Layer 6 of a small transformer language model trained on English Wikipedia (9 layers, counted from 0, width 96).
A neuron's activation on a vector x is SiLU(weights . x), where the dot is the dot product.
The model reads these tokens: "ad" " c" "ast" "ing" " s" "us" "p" "ic" "ion" " to" "wards" " T" "ec" "um" "se" "h" "'s" " b" "ro"

The vector x that enters this layer's MLP at each token. A number n stands for (n - 500) times 5.5e-05.
0 "ad": 494,328,513,576,499,526,536,507,600,500,506,509,474,581,484,508,508,481,511,521,471,448,467,514,539,452,503,524,507,492,520,492,504,493,418,449,499,496,495,497,502,481,572,517,504,509,522,470,468,490,435,575,483,458,585,440,535,492,487,497,555,500,504,500,407,542,469,499,479,512,481,503,376,397,510,500,523,496,475,499,504,525,495,495,444,591,501,492,489,501,502,389,456,511,424,487
1 " c": 454,520,473,522,498,521,547,534,443,500,500,503,457,258,501,509,513,515,557,501,501,388,475,486,474,450,485,474,418,491,470,594,505,503,458,478,500,523,549,504,499,516,403,529,512,504,307,486,535,431,521,432,469,347,429,482,480,509,509,498,486,500,548,500,474,516,552,551,428,415,551,502,381,365,514,528,564,506,522,510,514,480,485,467,424,565,501,493,486,510,495,471,426,544,458,507
2 "ast": 521,247,499,546,511,502,494,494,568,499,500,508,502,489,506,471,490,576,555,467,588,522,448,497,473,514,506,535,386,482,540,510,496,503,501,507,498,482,515,495,491,574,484,528,510,504,533,457,538,497,425,757,516,424,488,565,542,507,492,495,558,498,483,491,722,532,588,500,443,509,402,500,345,398,521,497,479,523,514,477,495,463,497,474,510,575,494,486,438,497,494,445,428,529,410,540
3 "ing": 532,537,498,583,496,487,545,481,584,499,500,611,558,462,493,485,491,518,521,468,452,458,471,499,500,486,507,516,419,493,486,472,498,499,546,517,501,493,501,485,498,554,506,483,501,501,674,478,474,503,407,616,480,544,586,542,640,495,501,501,606,500,488,496,470,587,553,466,473,491,503,502,409,420,507,488,543,496,494,498,505,518,496,516,546,398,505,515,466,499,502,436,496,468,410,497
4 " s": 493,647,513,529,487,478,523,492,444,500,502,522,532,383,487,479,513,418,539,472,571,545,469,490,597,491,493,515,471,496,465,414,509,510,769,257,501,519,519,492,499,538,510,511,501,503,504,518,530,563,518,370,542,321,509,482,552,510,500,500,519,497,534,504,599,531,563,519,556,344,459,499,409,378,481,509,485,496,531,531,497,600,468,511,344,483,507,479,501,510,512,509,381,530,428,479
5 "us": 516,768,484,531,483,483,574,456,535,499,495,475,578,276,515,475,513,408,552,548,394,619,523,512,507,391,501,509,469,497,531,506,502,507,515,303,501,582,520,512,502,452,637,530,508,507,613,561,625,632,392,750,474,519,555,482,587,493,499,495,456,505,506,492,482,539,528,532,564,571,508,490,511,422,461,490,484,476,512,514,490,570,484,530,422,646,500,527,419,503,488,584,476,458,418,533
6 "p": 624,212,495,513,489,523,527,453,876,500,500,495,589,24,554,478,526,566,467,400,540,403,544,506,509,411,517,489,524,488,457,385,505,505,747,519,500,503,444,506,492,481,529,528,524,502,427,529,679,559,362,488,502,497,354,295,409,499,516,501,387,504,535,490,561,535,789,449,551,428,493,487,620,451,500,480,614,465,450,519,487,414,403,499,286,673,494,497,458,496,487,494,483,523,463,511
7 "ic": 524,375,512,561,494,523,597,472,757,499,508,507,538,95,484,462,495,427,572,526,749,467,454,502,502,441,500,467,528,490,479,600,500,500,466,646,501,525,600,499,508,521,588,497,511,505,350,492,512,515,403,459,576,485,516,495,506,505,536,498,728,502,474,487,485,515,479,469,494,394,413,497,463,427,505,473,538,493,472,493,487,529,534,491,442,806,499,501,463,508,490,568,511,459,433,485
8 "ion": 448,366,521,584,493,496,524,499,718,500,500,543,537,326,486,490,500,549,536,501,656,488,482,504,484,476,498,502,465,495,511,595,503,496,560,468,501,480,463,484,497,493,470,499,512,502,461,480,475,519,422,682,485,618,504,497,606,513,481,497,606,500,490,493,425,518,572,472,464,501,518,493,430,425,476,502,521,500,437,481,504,533,478,522,594,553,496,489,461,498,497,485,520,503,400,514
9 " to": 536,905,516,560,511,471,528,503,573,500,506,550,554,585,525,509,502,246,490,504,431,574,506,501,331,520,489,518,542,481,529,500,497,509,634,355,503,484,509,495,496,576,546,533,504,507,886,486,493,428,412,318,403,607,470,451,591,494,459,497,497,502,528,496,376,522,493,466,480,530,334,498,400,442,548,489,455,485,582,526,480,539,570,508,731,387,501,510,514,502,499,590,387,481,484,509
10 "wards": 504,549,495,577,494,499,443,543,493,500,504,561,640,385,427,547,506,468,526,492,456,595,525,511,424,498,495,484,418,492,523,438,497,505,568,445,502,442,474,489,504,548,498,524,503,505,422,489,458,620,526,499,525,533,520,513,561,494,497,494,551,501,465,494,348,526,282,428,497,538,480,496,429,436,491,507,526,494,477,507,512,563,490,521,650,468,494,507,457,489,494,492,538,462,449,512
11 " T": 493,402,516,523,509,513,470,516,503,499,506,481,525,604,498,494,522,528,496,523,641,498,515,501,462,496,495,532,471,496,564,375,504,508,483,329,501,456,448,513,490,513,553,512,511,502,360,490,539,503,508,570,579,565,509,387,391,579,513,500,387,498,483,501,536,484,534,525,436,509,422,507,556,365,514,488,519,491,537,500,501,452,505,502,544,485,494,474,516,514,493,543,524,480,484,492
12 "ec": 525,531,511,519,502,550,517,518,376,499,505,434,529,173,528,496,511,536,483,540,630,460,471,494,453,445,503,493,450,498,628,473,497,504,351,445,500,552,476,517,498,496,558,498,505,513,394,500,537,502,563,411,446,285,608,519,489,455,470,503,350,500,472,513,530,488,418,575,501,431,517,496,707,402,517,496,522,501,567,488,520,644,443,521,378,616,499,494,435,508,504,580,467,478,423,553
13 "um": 361,362,527,540,504,505,539,459,471,501,491,441,540,263,507,521,503,592,457,497,384,369,482,503,528,466,512,454,459,492,542,651,520,504,519,395,499,572,534,506,513,464,446,482,509,510,522,492,566,594,452,441,474,457,527,453,444,508,423,497,440,502,452,502,538,459,577,534,531,388,501,489,331,423,506,516,484,515,481,479,495,547,428,514,467,629,500,494,390,507,487,479,513,433,440,530
14 "se": 420,560,504,579,497,506,520,456,619,500,501,514,560,461,492,529,500,513,476,480,575,429,527,510,454,535,506,491,422,496,511,621,500,500,507,510,499,492,540,492,511,521,468,486,506,507,485,478,510,498,340,485,448,526,529,529,557,542,484,506,541,500,512,506,430,495,582,425,468,410,491,497,337,434,498,509,454,498,544,475,496,532,518,521,514,304,495,495,494,499,497,467,494,475,388,551
15 "h": 532,281,518,551,494,495,495,472,608,499,507,513,533,616,498,520,515,484,527,445,562,425,507,519,384,539,490,494,558,496,428,611,508,505,534,469,500,516,489,517,501,553,569,480,495,506,550,454,517,457,508,404,345,126,479,496,548,489,534,494,534,499,499,503,571,520,507,475,451,465,437,495,379,405,485,488,565,537,468,489,499,472,502,502,412,409,503,485,514,507,496,542,431,462,376,506
16 "'s": 453,547,499,562,497,482,373,476,681,499,517,568,545,537,485,479,495,370,528,481,494,634,528,493,357,534,498,530,457,497,477,549,495,498,454,355,502,504,531,518,508,533,569,513,489,508,514,449,535,451,576,309,574,610,554,450,618,484,467,503,484,500,490,497,538,436,557,482,459,431,439,503,583,415,500,495,593,512,502,507,512,512,535,525,584,390,504,520,544,504,511,558,478,458,454,517
17 " b": 518,178,493,515,500,528,477,490,378,500,506,473,463,567,505,498,501,454,503,422,315,532,489,491,465,431,488,534,471,483,532,501,506,506,687,372,500,490,510,492,509,491,364,433,508,502,564,501,472,425,506,438,493,424,491,448,560,536,512,497,432,499,566,497,585,526,645,513,504,446,459,501,604,376,493,515,494,476,538,514,477,389,527,517,369,512,497,481,462,511,505,481,378,554,419,504
18 "ro": 605,508,477,484,507,529,522,522,319,500,514,479,443,782,556,459,502,384,445,550,763,558,438,492,463,521,491,501,485,482,543,574,475,496,523,438,500,508,521,489,492,492,469,423,497,505,621,464,531,587,364,646,296,359,493,534,596,533,517,499,405,501,498,488,187,467,550,442,480,581,369,486,590,426,510,496,476,507,580,517,497,520,437,494,382,636,506,486,433,513,506,621,270,500,462,532

Each question shows the input weights of one neuron of the MLP. A number n stands for (n - 500) times 0.00084.

n71: 519,500,530,503,488,514,475,507,465,499,482,475,465,512,500,532,516,489,510,524,493,541,558,512,478,490,528,498,528,505,527,500,480,514,528,487,525,527,511,502,491,481,445,516,468,504,459,479,522,446,519,466,548,558,519,476,535,481,487,538,507,471,481,492,485,472,450,531,499,483,476,526,527,496,507,525,512,521,504,486,465,488,440,525,494,470,537,486,503,527,495,454,468,471,506,475
On which token does it fire most, and how strongly? 16 "'s", at about 0.00072

n413: 516,442,503,504,472,513,497,514,488,514,476,477,514,546,479,522,493,507,503,509,468,452,512,515,496,521,504,492,505,483,478,524,480,493,493,484,517,470,493,491,518,495,464,521,494,507,451,469,492,474,572,471,535,486,524,501,496,486,504,515,492,490,476,498,530,497,491,521,519,484,500,463,542,514,496,532,537,535,530,497,506,505,457,541,497,478,515,489,500,516,471,474,482,494,508,439
Which token does this neuron like most? 17 " b"

n244: 415,571,482,480,488,467,477,502,529,561,488,504,497,487,467,457,475,512,460,520,558,434,515,536,504,495,497,526,482,469,516,459,427,478,488,512,500,467,470,539,489,466,391,457,558,502,482,479,469,556,528,516,456,575,528,442,488,509,512,493,507,530,486,481,478,559,500,530,443,538,467,549,485,500,537,469,536,481,422,486,519,491,436,468,498,520,496,509,547,505,469,529,497,492,516,527
On which three tokens does it fire most, strongest first? 8 "ion", 11 " T", 10 "wards"

n179: 501,516,484,505,519,484,530,496,492,490,480,462,465,473,519,462,499,511,543,514,480,467,470,496,507,530,498,503,452,462,508,481,468,503,502,531,545,445,440,459,538,496,478,468,511,494,496,493,489,485,493,429,493,502,512,507,468,510,506,503,519,537,460,514,544,519,504,504,485,512,492,480,560,504,545,537,466,518,500,503,490,512,426,470,523,456,518,467,514,533,485,504,480,533,493,506
Which token does this neuron like most? 12 "ec"

n267: 491,492,483,490,509,498,492,533,505,498,497,481,516,480,526,476,492,562,486,523,458,456,509,508,483,527,516,503,471,490,492,531,521,488,477,522,500,505,493,460,522,431,491,514,525,495,460,489,525,507,508,484,482,514,507,473,493,540,498,482,497,456,491,496,499,490,463,479,493,517,482,497,497,507,501,510,463,512,471,524,481,461,487,506,506,448,492,497,499,502,534,476,540,498,498,478
Which token does this neuron like most? 13 "um"

n10: 515,511,516,506,519,512,509,502,482,496,494,518,513,503,506,502,485,522,542,476,478,476,492,510,533,535,476,477,463,527,501,537,478,518,485,518,517,453,498,465,492,473,485,525,494,480,467,493,514,466,518,497,512,472,528,523,496,497,523,473,487,490,494,513,485,481,475,495,496,516,502,492,514,506,512,522,505,566,471,505,497,444,545,477,499,452,546,508,522,505,490,501,507,498,498,500
On which token does it fire most, and how strongly? 1 " c", at about 0.00035

n421: 495,518,520,482,486,522,550,440,510,474,526,487,536,524,481,537,496,471,501,507,515,505,506,491,474,491,501,547,485,517,520,490,513,488,519,479,490,514,539,479,472,471,531,492,467,499,523,515,506,486,498,525,509,544,473,468,483,515,494,511,489,556,468,526,494,500,478,506,460,548,486,455,487,493,514,533,489,445,483,506,475,491,577,489,529,484,538,507,513,525,495,473,499,521,475,533
On which token does it fire most, and how strongly? 9 " to", at about 0.0013

n107: 509,521,512,511,507,509,507,480,488,517,493,474,496,475,473,519,498,486,477,495,516,497,487,476,504,491,546,531,449,472,480,470,513,478,489,484,499,488,472,476,512,453,528,485,525,491,488,498,492,527,467,459,475,500,500,512,497,503,505,502,491,524,482,476,553,548,493,477,501,479,487,471,521,502,528,495,498,478,505,531,494,500,459,503,512,483,510,479,485,513,516,536,497,494,491,507
On which token does it fire most, and how strongly? 12 "ec", at about 0.0008

n234: 453,447,420,471,507,498,529,496,419,538,442,458,545,550,469,467,480,492,523,512,518,478,461,510,575,517,525,487,555,484,449,500,522,426,475,546,540,494,472,472,523,452,517,579,540,510,528,514,434,519,517,519,531,493,570,475,551,548,402,519,468,396,438,496,506,557,464,500,561,565,389,536,515,493,462,430,438,437,381,469,398,434,469,492,536,488,440,541,508,571,521,503,598,505,470,525
Which token does this neuron like most? 0 "ad"

n25: 512,468,484,497,523,533,527,493,509,501,495,466,520,505,513,547,530,507,530,556,482,484,521,519,493,521,522,536,485,522,469,500,463,499,546,518,526,508,501,503,502,512,532,495,549,507,478,506,486,505,514,486,526,553,551,526,462,506,504,489,493,512,503,488,451,524,454,514,521,501,447,458,518,495,498,488,455,512,456,511,500,468,465,488,527,461,479,537,509,503,491,497,516,492,484,451
Its two highest activations, in order, are on tokens 10 "wards", 11 " T"

n16: 464,528,484,498,505,473,514,482,529,497,522,504,433,458,530,463,494,525,515,503,501,523,474,510,529,504,528,490,509,481,521,522,487,486,476,520,510,497,468,510,512,522,496,458,504,505,471,497,490,492,481,456,487,511,528,500,491,482,490,487,485,473,519,485,463,503,511,519,528,474,468,530,508,496,453,465,478,512,501,510,507,500,453,480,504,522,452,481,513,467,491,507,507,517,504,496
Which token does this neuron like most? 7 "ic"

n319: 514,488,501,487,510,508,504,487,543,506,492,521,524,508,475,526,515,500,500,527,505,507,473,518,513,522,477,496,457,516,499,465,501,509,447,459,482,507,493,506,506,497,468,499,515,525,479,522,486,508,519,492,473,528,488,487,479,547,507,504,458,507,478,527,478,537,481,500,506,489,471,487,479,499,482,499,479,447,494,527,512,480,466,516,500,511,494,527,497,504,503,512,495,512,502,472
On which token does it fire most, and how strongly? 11 " T", at about 0.00062

n63: 535,517,520,498,524,530,528,455,510,509,508,482,505,501,486,498,495,503,497,536,493,520,468,495,488,481,532,524,498,514,500,504,499,518,509,516,545,513,475,486,502,516,524,473,515,503,501,494,515,487,536,426,526,547,519,488,518,518,488,524,511,501,520,499,484,520,548,515,483,469,505,505,540,482,489,462,507,497,506,481,489,500,513,526,482,504,502,465,501,515,501,458,528,535,491,505
Its two highest activations, in order, are on tokens 16 "'s", 6 "p"

n202: 509,485,499,493,523,505,509,530,503,502,497,510,531,466,486,444,478,525,484,519,519,522,462,486,523,530,506,506,503,520,477,507,511,504,509,516,508,491,504,482,501,499,520,478,524,510,509,521,505,484,491,524,513,490,536,486,502,476,509,513,509,516,540,496,464,515,502,494,479,530,492,509,525,497,506,490,486,465,458,519,505,494,528,520,478,506,532,480,475,503,487,510,545,502,497,530
Its two highest activations, in order, are on tokens 7 "ic", 6 "p"

n39: 501,491,490,500,484,507,516,508,494,505,481,507,503,479,449,519,492,504,500,523,468,503,524,481,485,525,479,487,504,513,485,511,494,496,537,501,524,497,514,497,524,500,507,480,519,491,486,493,504,487,535,516,503,536,485,496,467,477,526,523,481,499,499,495,477,494,501,491,506,472,483,515,503,505,485,497,467,504,473,500,494,496,483,510,509,483,501,501,513,505,499,497,535,503,497,456
Which token does this neuron like most? 10 "wards"

n68: 523,485,477,501,524,519,487,487,500,506,498,517,460,468,500,477,500,513,501,501,525,477,487,533,518,520,502,487,480,505,487,543,501,488,521,519,513,480,531,508,485,513,548,477,561,496,505,507,512,487,509,477,529,480,550,532,481,490,473,514,480,487,555,485,468,518,505,499,527,442,478,505,552,506,489,441,499,521,488,498,516,478,544,511,504,491,498,467,500,518,482,490,511,501,502,477
Which token does this neuron like most? 7 "ic"

n481: 505,487,517,491,512,488,497,472,439,531,478,469,467,480,529,460,481,534,502,512,509,452,481,518,461,515,501,516,476,487,502,502,500,516,528,512,530,470,517,512,496,474,506,516,539,504,511,498,496,478,528,509,507,559,487,502,460,509,512,511,517,490,491,495,504,471,481,497,484,462,474,482,556,510,493,494,476,468,478,486,500,491,508,493,526,502,542,501,494,508,493,438,535,508,490,491
Which token does this neuron like most? 11 " T"

n454: 512,470,498,523,509,509,504,485,502,484,485,505,462,497,516,501,495,489,511,461,475,475,495,497,484,500,503,478,505,481,519,534,515,527,508,536,524,508,514,475,505,536,534,481,524,497,486,457,505,513,481,462,544,462,550,508,498,460,472,496,535,510,527,495,518,490,502,474,560,496,486,538,514,498,515,468,487,516,547,504,459,503,490,514,492,497,493,479,480,528,472,514,510,523,503,486
On which three tokens does it fire most, strongest first? 7 "ic", 15 "h", 17 " b"

n463: 450,500,472,504,504,523,607,585,669,413,512,470,472,569,565,457,388,514,637,401,463,456,516,563,576,568,544,548,612,379,394,547,419,412,256,407,516,475,472,618,492,585,638,337,452,495,716,499,344,328,468,376,451,535,242,443,438,455,321,493,604,560,408,343,510,596,477,486,631,451,388,687,575,477,596,426,526,497,455,479,551,588,483,434,523,526,306,463,558,501,521,630,477,479,461,358
On which token does it fire most, and how strongly? 9 " to", at about 0.0037

n239: 494,503,503,510,502,516,500,518,519,513,525,530,517,508,508,506,500,511,491,539,529,532,466,476,500,483,496,516,531,473,499,466,547,533,503,479,516,518,447,535,502,522,495,458,539,497,505,509,481,521,483,513,443,487,502,463,495,515,500,500,501,492,481,484,516,506,563,482,561,509,499,528,492,513,505,488,522,453,477,464,521,517,499,539,440,489,498,479,452,495,502,563,515,474,516,528
On which three tokens does it fire most, strongest first? 6 "p", 18 "ro", 5 "us"

n350: 495,494,499,498,497,477,505,517,481,504,499,499,471,441,520,464,502,534,498,536,476,506,515,517,492,504,512,466,487,477,469,510,457,491,479,523,514,491,537,501,504,476,482,516,503,501,483,515,507,497,491,505,504,509,494,496,470,460,509,512,470,478,498,517,505,496,492,519,492,505,488,520,505,504,482,471,526,540,467,514,475,500,501,467,541,456,478,467,529,486,493,498,504,497,498,502
On which token does it fire most, and how strongly? 1 " c", at about 0.00044

n360: 496,556,475,512,465,494,485,488,501,500,505,509,445,464,519,488,511,506,469,480,486,486,503,485,527,493,510,506,528,491,521,479,537,530,528,512,516,498,466,525,526,509,474,482,539,495,518,499,510,492,482,519,497,535,462,443,500,502,526,488,486,467,494,511,465,490,550,499,514,475,509,591,511,504,532,486,493,470,478,482,480,516,500,506,469,540,515,499,510,486,520,518,508,509,500,502
Its two highest activations, in order, are on tokens 6 "p", 5 "us"

n346: 507,502,519,504,519,515,487,457,445,491,499,487,458,507,481,476,508,504,507,490,490,544,492,517,491,452,512,525,492,495,545,491,503,532,531,500,529,506,488,485,501,540,513,488,478,489,530,540,499,503,487,492,556,536,486,505,540,474,524,530,534,494,498,480,505,484,523,478,500,488,510,471,542,486,490,497,513,560,494,481,470,501,487,508,498,521,512,496,457,514,466,489,505,474,490,514
Its two highest activations, in order, are on tokens 17 " b", 5 "us"

n264: 491,521,533,484,480,515,485,498,521,531,501,526,504,478,491,536,492,533,500,489,518,486,490,493,507,512,520,499,497,507,458,504,507,485,465,508,466,497,535,492,486,488,477,554,495,504,420,463,509,524,518,473,467,464,520,522,537,553,457,485,477,457,495,515,495,479,477,504,513,512,502,536,469,507,483,500,518,501,535,507,483,475,497,532,515,506,517,512,525,482,529,496,510,500,521,474
Which token does this neuron like most? 1 " c"

n315: 514,531,493,495,515,495,460,460,554,504,491,490,522,482,447,524,477,512,470,485,480,507,504,496,534,512,493,499,480,501,541,532,474,475,488,501,494,529,482,473,529,496,510,465,499,487,476,507,509,509,462,508,480,504,512,537,491,536,518,505,481,515,516,465,509,522,492,476,489,487,499,502,516,500,515,486,460,500,540,505,520,481,533,488,503,494,528,495,489,555,480,516,526,507,500,485
Its two highest activations, in order, are on tokens 14 "se", 5 "us"

n32: 499,495,519,481,483,528,479,478,458,518,487,503,462,516,470,497,487,512,498,470,477,510,479,530,496,509,483,506,479,524,494,515,510,531,498,492,505,466,535,450,493,504,477,546,461,497,501,502,506,491,531,480,538,508,497,517,525,501,503,507,512,491,484,503,511,456,514,496,481,473,497,506,520,499,510,521,498,527,510,494,476,489,535,523,503,514,542,505,495,504,492,464,497,464,515,517
Its two highest activations, in order, are on tokens 17 " b", 16 "'s"

n96: 504,464,445,489,519,531,498,507,512,513,503,518,497,525,508,512,509,501,494,491,488,471,516,491,502,484,467,513,474,524,490,526,555,483,498,521,470,510,510,481,505,486,520,515,540,495,515,496,506,531,483,524,467,459,489,518,497,514,462,499,463,465,526,475,496,482,485,448,518,490,479,495,472,512,515,467,490,496,497,514,532,483,557,511,501,467,517,495,485,512,523,513,534,470,498,497
Its two highest activations, in order, are on tokens 15 "h", 14 "se"

n153: 516,476,484,512,522,468,509,513,523,499,477,507,492,503,488,446,463,502,499,484,493,495,470,482,511,512,532,515,486,472,524,557,523,498,468,536,537,498,510,466,514,494,550,440,493,527,470,469,500,507,471,479,504,487,550,505,480,474,487,481,567,525,503,474,542,524,500,457,526,497,493,507,493,490,496,505,440,500,499,502,485,496,450,497,523,501,475,510,504,526,503,499,525,503,484,505
Which token does this neuron like most? 7 "ic"

n323: 507,522,492,507,507,516,432,531,497,495,509,515,486,500,473,511,527,470,507,507,508,524,535,517,533,519,476,469,513,516,495,491,503,493,511,474,454,537,519,522,529,498,507,493,511,512,483,524,507,526,495,524,440,513,512,525,487,502,504,479,475,487,493,476,459,491,493,498,486,452,498,519,493,504,492,503,453,486,451,500,544,464,462,508,473,512,485,515,506,499,513,528,505,478,513,502
Which token does this neuron like most? 18 "ro"

n22: 518,479,498,492,524,513,510,506,514,488,514,501,516,532,464,517,500,504,511,511,518,524,501,485,513,514,498,533,528,519,528,495,472,497,511,489,496,527,521,491,487,517,503,479,487,507,489,511,501,495,510,502,539,515,507,491,494,510,486,534,472,533,490,504,479,524,526,540,475,535,484,488,525,497,486,499,477,489,487,505,500,490,534,527,490,466,511,491,494,527,474,486,489,507,485,533
Which token does this neuron like most? 11 " T"

n347: 471,506,487,489,539,503,527,477,511,495,506,469,522,527,514,514,499,537,540,524,491,463,495,467,466,498,483,534,494,506,468,467,497,512,540,510,497,522,472,502,488,518,525,484,497,492,527,532,476,516,498,513,477,518,473,530,487,525,532,516,487,533,512,493,496,513,518,491,493,499,495,463,509,508,475,492,504,496,479,485,518,505,519,453,499,472,474,494,469,497,484,508,531,500,491,521
Which token does this neuron like most? 3 "ing"

n480: 463,421,459,517,453,482,472,461,547,486,423,507,442,477,461,360,481,522,529,591,476,488,413,477,537,540,514,447,386,489,408,427,532,494,475,516,491,408,412,485,494,511,521,486,449,504,543,507,531,430,457,497,475,434,464,578,474,583,504,490,496,541,520,475,554,502,510,529,566,464,476,547,489,525,416,552,446,483,576,479,561,504,445,513,588,477,560,539,522,527,565,511,479,473,532,469
On which token does it fire most, and how strongly? 2 "ast", at about 0.0012

n489: 515,487,474,499,494,553,537,521,514,464,516,517,480,474,514,540,475,496,498,488,551,490,470,495,490,517,483,466,498,491,508,524,512,486,504,504,510,533,504,506,470,504,537,480,530,490,429,546,551,488,470,544,511,460,510,488,511,537,477,502,388,522,503,507,537,543,500,515,532,518,482,491,515,520,444,441,535,527,474,525,537,452,564,500,515,464,513,486,500,480,536,488,535,508,515,507
Which token does this neuron like most? 6 "p"

n134: 476,512,480,502,504,491,508,485,525,541,522,525,551,503,490,512,476,512,487,533,455,503,506,480,505,498,480,501,519,504,489,500,498,487,473,515,490,496,500,518,503,507,534,499,501,497,539,501,500,482,502,470,478,506,484,521,500,500,514,461,485,503,534,502,505,523,539,475,467,502,519,561,472,492,471,495,514,493,511,468,498,490,567,490,495,494,481,498,473,497,518,516,505,497,501,520
On which token does it fire most, and how strongly? 9 " to", at about 0.00081

n336: 497,509,480,497,483,462,530,485,547,467,500,502,524,483,528,488,497,542,492,479,481,491,494,491,489,515,507,517,498,491,513,542,536,474,454,524,486,530,520,458,498,490,496,469,492,508,495,507,489,517,501,518,531,501,488,463,487,515,502,511,471,490,503,512,472,518,491,497,529,515,507,512,459,500,485,477,478,499,486,527,467,495,535,484,493,461,485,522,529,522,493,511,504,507,474,503
On which token does it fire most, and how strongly? 14 "se", at about 0.00062

n94: 512,523,536,492,501,482,492,466,511,539,492,475,466,505,490,506,486,540,525,503,515,467,465,506,498,527,499,506,493,513,487,493,487,537,489,529,496,466,502,527,505,513,469,499,476,508,484,504,522,516,489,490,517,472,489,509,523,487,480,508,536,474,514,505,472,469,488,486,536,476,491,536,524,498,493,477,500,542,531,488,465,496,509,470,528,544,516,533,501,532,472,511,462,516,503,461
Its two highest activations, in order, are on tokens 7 "ic", 18 "ro"

n162: 488,500,500,510,484,482,478,520,496,491,474,508,538,494,493,471,498,544,480,498,484,491,489,509,508,503,538,490,494,458,511,527,509,516,478,509,534,499,475,486,511,484,481,503,512,496,487,495,498,507,511,513,523,465,515,484,506,486,473,508,502,474,505,503,519,486,504,494,547,528,500,532,485,505,524,492,523,477,517,515,446,533,447,529,493,506,517,490,498,517,451,509,482,486,506,481
Which token does this neuron like most? 13 "um"

n477: 501,441,523,506,514,524,456,489,486,523,495,487,489,546,484,500,521,496,514,510,513,497,463,502,473,449,495,514,492,504,488,439,513,529,504,476,503,487,458,516,493,501,495,470,514,515,490,532,487,531,491,499,487,516,481,529,517,521,529,499,536,487,485,491,527,504,521,469,520,487,482,450,526,504,516,518,536,498,481,472,493,516,462,503,487,502,504,518,474,462,501,504,474,484,511,469
On which token does it fire most, and how strongly? 17 " b", at about 0.00084

n422: 477,461,516,499,509,505,494,535,492,528,470,516,480,480,488,503,511,527,485,539,500,453,500,499,513,549,474,460,512,503,454,490,464,508,528,514,496,522,484,554,531,522,489,506,511,498,479,506,485,499,517,493,506,502,529,531,473,448,523,511,495,490,528,503,466,511,497,527,498,480,494,516,565,502,475,481,481,513,470,497,520,531,452,491,527,503,470,516,463,513,480,517,499,475,525,469
On which token does it fire most, and how strongly? 12 "ec", at about 0.00054

n294: 534,502,485,504,494,501,501,456,500,503,512,520,472,521,454,530,490,477,494,478,481,451,515,502,468,507,510,498,516,529,542,477,527,531,527,484,513,494,459,477,520,511,474,466,512,506,525,495,519,497,493,493,510,519,482,475,512,472,490,490,519,518,489,515,495,493,485,486,521,486,507,529,521,515,547,536,501,492,533,474,505,474,510,525,453,490,527,493,484,543,473,514,472,503,508,479
Which token does this neuron like most? 17 " b"